Layer 4 of a small transformer language model trained on English Wikipedia (22 layers, counted from 0, width 128). Numbers have three digits each and are written without spaces.
In attention head 3, each number of a token's query is one row of weights dot the token's vector x. The head spreads its attention over the tokens so far by the softmax of query dot key.

Query weights of the head. A number n stands for (n - 500) times 0.0019.
q0: 536614542505440449531515449556489467453473545494498342529561471357514461655544579495444483447559429587566643378431438453206461659606474478338502637500472552495527514407488491496501425481545528343675586548667594385564502558609451564548545478351543481359681527545365434425423596504546594526468507589504430372605496627479557614256587573636533587393564447540671606587437528560649386506389
q1: 458515514552566410607682435524490602402428488561472524415425537406465521562536515336441478643520466536581511510378505496562466499532664467540616285561482667357379528659591533367423566375446552532537471560477709464494480568368438486524632481453442426542628557555507583592527527532382474396360529637433604576381585459549677557410586457520604469470421374559564614580565461508471351500539
q2: 440493525706587360323475614342395558649416434461559595475556520584485564430530458363422650557480488416519370549567581477337647630536586499438332416331240487627477442522591472443587563442367615483492579311526517624436543355536250575376659623450389368591657498489353682416505493603405499583439587681437463543645459403505537406612583573653495356475476655539450589386563535482564714438486
q3: 486663451484625523610509567530609488467372405532525501363434591490427446596540553493442542413297427591571607449401265653544503631661562604393536532374438490443471286617390297401607409491397720687472499598657513518664439406630392352401686635463432465662447553439522628518498440460443616589585488641528497698519494463534616393455527286451346574468548556619552430514631443526576528604319
q4: 619750641366353506601448442575462490462590608295410443402492444560491586449452573505538374545467557566637455591433420645367473471448439404384439511599591425452546610527511472701519440540442439553558633674481519430516372542476381480633608518613418452496527502441514448382379467656551599374521496552445535333612571524594424553395468438522687720456420554325516531714405542285546423438678
q5: 464630381630519472533484533696496406555235506580459375656315606381539677515469341608596194460494352383625685605391641443386165525429356631455611333163239419555561505452392571609573526469449534444505542535576544487670593535577422494554459453464652551609474585644574391553535684663558469405468481527579435372343389630373542447435613391529490576391416530591678359468486466585527493377407
q6: 498425615428510653368616660514423347612396454449644367465400465389666539539396630473591517433400491499583522549330491600653470686572528494508562514646354500423318509540510544623462420500649487508431578539462485387477411468509406330560495659558644583471505533440490583687542673452467586623586392565478573458508458560534600378460511381456586521647699440565434412521468378567588550603420
q7: 525464462505503317524541574325395592678616470536567502497648509302470538647546516388507874248500470480601310627756563593524481457637517435610467460790546466402395501720669569677550326543344510457396529516616423554592457471604499393522507459242461521361699563407667487406408552415412290456509718459452374331490533565436406484539769360463654512579473304518540328395408673343603478504483
q8: 573583576321421515591526490653310434532501544333475498534667416417495539647452446477617240573369494428544358555514604429468538229536470323435517326432444384285701534584463529380447383553511434397457604552396407429484415434383516382700362493360666495456648578696440568636502519674575529518503495600517607515474574399491471516483532629599618548567594512499691452607422422685576429521580
q9: 338395411459467362583454353590529597497595598539240309352424673543524476526537420449506576551501572526364321469598554494423425405320723377342494552488591668576399457378591375498563393544520649530661553562456602539447578222569339655586357424418582311490664455569380470337514399530538351398349570374658353560362449613684447473606586506620423366330452640339597687242382550289547607443418
q10: 428596510651481469536394443558602545465409434409479596711501465436598729422491570368376521426350501601355608551601571392532557408412433497483504484313593458534484412486600301438370610347607596441434673409594681667367671552490577672763690470553427400538413627446685467672487216452731507476544605398550640459403564494550554744429449601534543666535677464601470510667408478554571562786592
q11: 517662330519328572451371334518475646706471561593421668563272576415337594663519431503588273451326468715527613515522586451489569419324324729618661567428396641329374474431377831565543412418606491439517514633562460540528423648532758627611407474435616488450543456468530391412540459401577644467424583474519456308456508612600559287360645306325379580407499549488500463732607628470482273444515
q12: 555198393549434294349484545451580529554561648605440455531706689523347496393544661611506733522578533518515616337480396468402692580510611500511618524546352487441479648478501398450450460516581573561718268503633443592510541332357456532449601385409366554385487471444605647416399479556507385514516534433564396679594606615647356493557415339453491270324349527588344685337441470386403471292466
q13: 444655440524723583484353586472609570750222582332272659462353491598476358605517385542482474494554559353520504503600440523443653493447341449482365579679488487438567505533610455601688612496556266535501778371208526547372355451548596491355674357599600658538473419582529463453413410651530462452253642501502550354375458445549454521504332595471733369385472559535642568483412448569457435753505
q14: 491550394616639642393410488556454489502536330424454413551365522427547502420533408695629405584472530637430685454543590183631591650165513564430453492283547406347493687455367479312475434464672511341358475303591415524517368557495495357363438757403617403511406703652656360589753482490438686378503641507504495602503619561556584478419552592430454726568573586495324320434604285579486649378523
q15: 560474662404585657608374410384433618577514507534358499475419658597461681448457584519494569474677572411542511410521455512541606656674417441481416530608641320539399671457810421438621505508396462516545598409638490539545462457349296424529564539363460521488480624447640616476440286423584361446598500695483391551522376550581526517434317580535533464439415542580514684484605349672673468512584
q16: 394565463539444608512542444547654566549413424451567313481562634364532647380556541360447509499532435609522560494434495534576456513555406443522438450579587481460451465654418359419581491533539596471476433698353553478542562614342462576433504545479378472554470437478423496697398428419487612583356408560428598424419517474697509425366474523504440581634602573523447552512435508494406588473554
q17: 488410644563451446328512541486523559529483317646782707508420541539436464394567562467422461591398561327429290534552560650503637588272590545410537652503414521540521585442638655492582516508556382547353483421539528671568558459438434397459455420551502549550498374587480604588481473379402353645541387265569537465486530373533696447584474563564424410529482568506423391441637661722551350526487
q18: 536457595472527624457333459540517576535318567288608472658356617644452572507378538641529546496459722520522407497559489582417460474388495687458492573391705387459519523535576329459533492510567685380493703558577526616470648553376549565403546475564411362588605535610431553391412344481515497782497493423500606482715369447577498477567455481528621604424553645541649509537503542523409544579592
q19: 539488454300627650356542419615650403601434407286366670616309505602426451577373461644492427643405566504625481586550527390661367463457549735359539640594483469594592425367470673517625640414345430405480239628378554550550536554516419526383425510579519477638291488508533456476460599517532416540405353346706681465530523392460446523541455501376603569471575651582700573468679568588497544558366
q20: 559659411429655530611334535614679464257414241380498260696492406592546450410432376478560222487343515539604582640443455571444417537519410491448547571520535481393530611428322566373507572517389563378460555685561495404382586676506558266552537551509531655466474492505573509525639623578167762457328432493507548582325583729357501280460615250455307660527619542634576632487376409529537463621619
q21: 517330503554465555475488468233536515549617488422651489562570498458456414418819685554318841593488437415559448647569567481323316448551534440325503517743462611529581410546609685456706391441577586395448708418571474549363640611497476529681460490396561666388502480476631510505527606496377426548594539490482535489496514541451526449371593527386472562491535451748399496404411507529521641462622
q22: 469341633520607614350554657354529456461566557466687626660455579514495500425574431353320758540422638629400533483594558575624601424448446590454366660655463472537502422271641541512575425548425501545394353464542597449626454610561400510439521557484495478402455511527499508506409599449435488594632448316525538477589545285510377638516545505428555632611437521547291600489484577547602363524491
q23: 630471688547427369489833582264420543148521444675533516411563437312670507457534493385351679501435576447388463499447672535309640685858461369629389504495388645451426821435531490471279643476491595504703520603431588450256320394257515449422632509535440423450530389496482481264428391324669360615654635431457555337678584316543511550446497501655509439533442393529338745504517434584474613586541
q24: 500441585522542628423558630556344574586323359485585409498581582465639644557468522515617314528572438540540685512340608732517566644506411420596509578476414491361440573273494557526456542612385609485503653729544664594612425524480321414554528490360640424423501475507765410545603644577456505342523513285470472359444530338486503318441587475600376557303547543460594664670640571506620474384532
q25: 410536522401316503525424443273418561439717674687668659549321502473513583424367539472640604417578533434660565436359366420611449442550601497479657391407419527703271396784573417553534554569600483535466488393483392406412328423394522711582415435597388597571535361604477425374427286464510502560238531612521454447649505610712503620431447511338606504389515569539488373453441552346616501466568
q26: 590707503617512489497546437382533561498374514379483481620560300538709591545563585610588515334573436725539631825567594521612463356659322402705621599396454430381455721484520500607400385442421575327356617649517429508480666581483469248666523285355614463453569597353618276444663390383600671495507493601304510361570513661415530411572587282501627589489524429384373449615446493762526428598700
q27: 591547503645542473347437601483547403507434453484614535583534602521636677488470594443418733576510501388484418361484555681585382525411480514601488663606473507481683599509591438511326435660299459461565623599481500562367558517437553539601668669662674534405383440535342669432584373503494588493381524355485544459690466595483529543600650338533512551475477482497546502553361537522438544700616
q28: 490412680561387597433497509541588396584202313483419604616514403369582595640557637564413416419586533525605632346434673650533562512400541552615395564450798429300369744616624492450516387566542523357608626457424642422450669731470565427543417599458538661546596597599626422757596422598329583593592563560566539208545437407366496625458582480360557541484457585547696499792501642722419486588582
q29: 513731403414527242526443542341538364476632661641588480586440550547346309484497321304500673495599396378408438678514300402297274425616608392479529494566467551704493373638539547416566505483567578663567584469551561495531555334541604553517589505530403460413590374411417640409414580723517447469287407833539423393265667505965357462415489593541466463449322482591419510416537558727557517357360
q30: 458455530460611657641627529602438385339474397528556484404442305557444551435655571501642499520464585670618562495556341528575491738386487489465471416511469565642526538466565560420619608401342321287383529646616422523404578426336287446548481640413405412771369596503286387453449393545369567623594391548448551563559505404402644413328405571673382470606560584458482563481529487413636430258414
q31: 618644701436323467512400610511428430731374650682490591516585517388595538325513431469440668364605336578496301448652554720548352382619519638593341669538483393564506533425517530468522522559572451518558626502273531509474580351447741568716628570312310539500494357558664389579410431518657293387502420485475377293475496448419494792614383557486374414469376520559349651391689860602387625596543

Each question shows a short text with each token's key, already scaled and adjusted for position as the last token sees it. A number n stands for (n - 500) times 0.0024.

Then comes the last token's vector x. A number n stands for (n - 500) times 0.0042.

0 ".": 502389483381639532232314797675518339474530563583519439534545617495389438327104494488650411529471
1 " It": 509436421469598485256348672708536393601444485561486482577574682560369450351191550467534481441544
2 " allows": 513469394317598513241500803723410459348463507482444407558646606469491370379216606424549516515678
3 " the": 556488453322563478317323790783602398599441538452504441513488612453498460347246489439507365498477
4 " prime": 562577406324647474293483700724293536504395497339505271404586518579445399145270677270570620506587
5 " minister": 474580481318549603282520783762379398473549431368512424452494466548465453241268642406436516421557
6 " to": 373636460378574519347496823726503355528461561447516480396432597457524367388155513436542471432448
7 " app": 494584544365569347306477695688278422389527538479485640422473622508351389298375657490493566580683
x: 660519606573440344647563552535472507632562389589462351560351552562431620619484532580565215650302484530485388434452597484407626491509767495367324444558405393443298387484346435470607425443545634449317371590646494534361499441454374464455557532614344465482393614566455528573379307334604629598575464480382457516372642524413624584450560476848380465491445473439660431456345367380225516461545
Which two tokens does the last token look at most, in order? 3 " the", 0 "."

0 "er": 432498477481567419220396775733511319589556518550457446508457447459417493356134458555526486473497
1 ".": 485416471350621538246342786684520379447536563560509400550530656519408412320136528484605414525474
2 "\n\n": 520481453378603627265313831793481473549527567459462504557554540535345318292161414404458499450454
3 "The": 554495446377582478313304775830527424615466546476461462540481638484462477309213459486470318486484
4 " role": 470459477415780574213473645741322452631494461383593416430492296530404377293149531382539570516501
5 " is": 446512442357626439302498862779518377522477533412585460403503634449487519339157563404522421468574
6 " typically": 506546491349514474343464689815531400582513451460487472424582574459451408454189499414493476539625
7 " held": 459547452337551521324504666660394439510487403485443509433409592485420399435269659358412463522477
x: 650301455485423314529597475562595575373566199443471383541558627620516678588551456487613195528575535510476634365437405416522623438543673422492433468534422332554459488416408461467506567560580571516560492372455715439522507456482275354597443477464448574488548383539426373399518472397639616758624522522500698475401364593404394557471381457657569447467361613526516636212440308297403531736497
Which token does the last token look at most? 3 "The"

0 ",": 510459472391586458261306809750492271568491530602485455553600545436422508399087446407532450536419
1 " the": 497458477358603473304303805781582365622463512485445492521525579452463498343168457410514360484463
2 " three": 570444410445539424225428805713467425658595553502457445484451521471484433285211485463625391550537
3 " activist": 540503483373595547284417752743433411606599482401515378493515470522455327266204600450481516398591
4 "s": 505565538426569413269387798785486319650472509537551458472520507536488452274172442464436470521453
5 " are": 418548473437621436289524809755563408547471616467594490442513615421448458332157637466557434451596
6 " discovered": 522609397331666484290469772784439469510615413464586517389456603578469358320148661453447507552665
7 " and": 470518533418582438332371781703577408545471549531470490439425516463409463373196433435489364492431
x: 573449484466437479521542460468433572528680444430519448461588534461401563482639562491447073492402768606402510404563427509432568436626687290297542470485479451575563353538455556449463532520475320424583471431546571523559545509520362608535548446543535493324454579581441524496540503504637516631489572506462566544320393510489337524582542520488621439463460491663353513411456389342492565539501
Which token does the last token look at most, and with what share of its attention? 4 "s", with about 30%

0 "cast": 418459433440569411364388664760352382610426420487493528537541488581458386293240592484506509422504
1 "er": 500536469484573405194407768729492341600544512531424460495445442473431516351160482582524484478479
2 ".": 478469448346604528222338774701515387442532568541496366530507670530402416324159533489605414527470
3 "\n\n": 544480437368600626264317824799468479554523562451494494535532548545338314300172420398463500452456
4 "The": 566517439377568478310306773834513425616468538473524467517459648486455469314215462484473316488487
5 " role": 405511502419804568214477643743312458636494457379527404423479324532395373296153534382544567517506
6 " is": 397531478359617439299498862784512378521478531410503472387477647445481518343157566402524420469577
7 " typically": 514553519337511474339467688819525400582513449458498502424554576458447405455190501414495477541626
x: 536342624636480434396558495419472525546675329463556442608432637456439538468582465570599169529448511477382432399472503429527627582501589362423423634627502391441540441449380378544412614473481462515616425301506638361475548562487407563545630329521606361295387620348355481491392291551728568619520620458401416722466415525486281507505470545695462347500312476595499571492524378342517303468526
Which token does the last token look at most, and with what share of its attention? 1 "er", with about 40%

0 " Angeles": 474465399419652501187510683633414321518578435506614550571471409515366566309233576444539522523445
1 ",": 509473419385591447262304780777493284553459555580488460538562534441443504403090464416508444557410
2 " expl": 433361422234593510319502774649274520472450541390458381393559622561447323208247580488514437574708
3 "ain": 519500488419482478286429751682447374633545568548453447568534571503418482232301560562494483536478
4 "ing": 472497486443517436296393784712423389691450492518547489479573559494416422299196507514533458513414
5 " the": 466532459369546468329324777799594393607449528463545459484414612449483480339223489439488366482448
6 " black": 466706432280612491134454739776459388503588531419493577408453517494457382249189602460549524484579
7 "outs": 419531458416539399482451687660498377598419528538554532516509621513338465183317544545511473546424
x: 508347499443311538612498508599379526511566321610559539543554534523433464724605499417443223609511720512380417327353443585422478535497550418500379308667399395539264415508480452560535737489470500578673352335456611435426473418235289477386420385515464479377482604561428559426372383578611477667537618398531515658271590560381471465577575548490382583519524559480426638474374476660418576635561
Which token does the last token look at most? 1 ","

0 ":": 517396464436670536193292799751482285492459577507476440551563547448358521341117500467644441531502
1 " \"": 478504464316605613174365798759423441559579613567549369599532502526425456287128525434513484507559
2 "S": 445439373408541483229468775814473362515415497524510407510484570512456526214260466588452455565544
3 "MS": 562523365393622593207435797838407347485551492437453381485496540572445434233174628441537517436530
4 "\"": 541612324437569547253418767779375345498586593487417535448400519536453445340142547543511514545575
5 " stand": 545640478404721470247472795735420477414532496375485337331548519576359398193178675460559517518618
6 "s": 449563513424574415274383761810463290624413455470508477432489564520464464245193505467474476538477
7 " for": 438584462407566435251381780731532437483529543480459550397379637435412435397191564409613432469472
x: 671255430541439401438521447475353387489535222357552426405449586448519577638524576493626123527493557511451565427510425515424394450634708338357616341525435538478596404429503437474508582527543366618517462537409580481344505436354367515488597461532520538317412488514496479425458393438553610511429536536569605579380492453401471465544400513570472488425522393574341289401370409339470591538722
Which token does the last token look at most? 6 "s"

0 " next": 431427384345596458242387701677505427579466504432590546436538513500367508326263510451554488597512
1 " three": 483389404469587412227450771707439464638589540496422502501455523482476420257237504472627399539538
2 " years": 523370503418652566313444656791382458565550515515458413486621490486501339131220465404506476548424
3 ".": 510541452330601537221339780702504390413536529534466372514474686524386410331136524487634428515516
4 " She": 471510313354616437213454714737467340550362414447557374404434568571377475254206477516561587451591
5 " left": 523570461313629449265505861612427438432562335430624403398424497494490410268254560448515463537551
6 " service": 459563444387522461259434745693405428525528328461434463435480510528378398354265627416480554531546
7 " for": 447572475415575421253418788691542509476551574483454553417384630469392410422167574416617439471463
x: 646297450507423412524520408469363391519531191405555450374461604431528569659514578511578119541502565512443556423528448533414334474620692358373624384524468529471636461477518430429532604584542358602518460547427557486378494443368402504477603522594561549338386513536525482422439405450528628513449535530530616553397516436382487455562411535598489481405505406533362264425358405338481583528751
Which token does the last token look at most? 3 "."

0 " later": 503428285355612593299524759712361481634598439341542607560641603536519543344159481460520560583511
1 " the": 503441488326590458301330776784576393630470543461427495527536585457495497350188459408488376481441
2 " German": 503381462270622570204489707681451400673531535377422404507532559535508433255282594330538443423527
3 " Imperial": 592484303275630524112579713758338321500472401471439331515481569598425507206182579453491510424576
4 " Navy": 521569413429573557238420746794387355532503351494463448472488510544475446268161614402459557470554
5 " that": 507520450357539530293390724754524437482385447567508486562519615529414467476172447417619501550494
6 " was": 447522495337574444324461885723540402629490469476482470391468613444482489355103542397540417562514
7 " built": 506505442330657493303415797645409474517536375518574500452525608508376347348158653423468456512630
x: 569434541587380419466663364578596398556544135589465488565589634516534560610418454508511198476442515555563678453512405403407589404478580437467509455507434365563450533448443327326433590627445593491623403338583643487572447609529281607507467539524322446508545422345408467370403293446680626695647476496372543508263348544478533397551303518602546364465494500575546625474405310464442566704460
Which token does the last token look at most? 1 " the"

0 "ney": 413384382403637473231460789714515352587552521477570554566505432585480428327185605442571526571513
1 " as": 446418410376661457220450805722556404553506495499489503547555539488411454358179536452569444476494
2 " D": 571414312389630496194432726736439446492455532479397364392438555532429538272227572583513492470572
3 ".": 506526414323576528223359767694483382416545535538453360523450708530415394301155546508604429536512
4 "C": 544580404437586445339476744752427390565445591569492355455552553493459560242290434520438484605418
5 ".": 525645432367540520244369759691484377426533546541525475466394706526414383310162563514604413543489
6 "\n": 406540429442657547303359760727445423537508553503546462421352540459360442245167491504511469517514
7 "-": 554492511414527491288400798706572367498406531467512507460446598487317487308273487439553423518456
x: 563470401550411420488468384464501522645566468633559366537492614627375526526598529521530059491495506535510561559510424520437595380494692487379530427483510499498490404548501583494501519554450353452526489418621607523612503492531298580518517342554558551350500475437471572464410466515474374509388536465592347595225639590462399393430408500581522460456487557501465380395494440413480477498571
Which token does the last token look at most? 6 "\n"

0 " by": 451434466385610522193413788748493294531565522490463500493611544438369461363120448402501445419442
1 " an": 478387437412581463234416731800519370550516578493443465609594583426454391311260467394532412483539
2 " accident": 448386375418704540240476734770359488528581426440504349453583513606438314195209622480510515542641
3 "al": 514472429461565373170325740672442343541436474518488459507486494487386425270184499522420446571450
4 " ra": 441595305354546364251414587788513500516564533499500384477483628546426403264280642520521598522632
5 "mm": 567589376434527421358425711699441316607430563499526420412480602480460364306305514469501448525517
6 "ing": 444520516454553390307410733774391379725412479500435477450540574480442417297193511480534435517398
7 " by": 490555511375547539231472729765499364484547532474431518446434584485323428349179536433482413417414
x: 649227488466410467449706414470546426592547322465653513408585544498360549645602541399581129488440592434452467548458433452404584423574646451280411593520566572482521430494425403572396496460426328458554376618398542477486585547391421588486500490634480523305363588438476393536376428475494572529504583576602542510390448468457484449586403519514503429396516441666319327460409333492305630443624
Which token does the last token look at most? 6 "ing"

0 " the": 460454494363606465297302800775576360621467510485470521522557579457460506343175453396517367485452
1 " chance": 488351412426652535297399736706408494417477516465562491544618576621407435159263520410571558669721
2 "s": 501475447438568455282390781757491319615464531517500459473526542539477519273199442503471501561470
3 " are": 606505427421626446266516816755582375536492613467523441486536619416437473347175601448570459461624
4 " increased": 635587449382594407318484748743504528420593463547552447429485582525523415329297555453564410573651
5 " for": 476594409375591438249406789696559468492545579486595476470440627447417432426232559385606421466463
6 " an": 429614386382555474282421727818546410545500587473523485434519606423447393302289470391550396499540
7 " e": 539713563332537473274468683855426462486588440404521604355457621524424461282279615429489464548639
x: 755451605631487384491596218510458332496629280623421443462324392460392593552544509440462189563359492524477403424510454520711621497450707581468514282548501504355355315508549449505412467627404488540501438500654468515525514630418375634587558497462360504341545577391532678599341405464505476762499583357508578677459470257441462468480499468668554508608485388525510433577330462417428498503501
Which token does the last token look at most, and with what share of its attention? 0 " the", with about 40%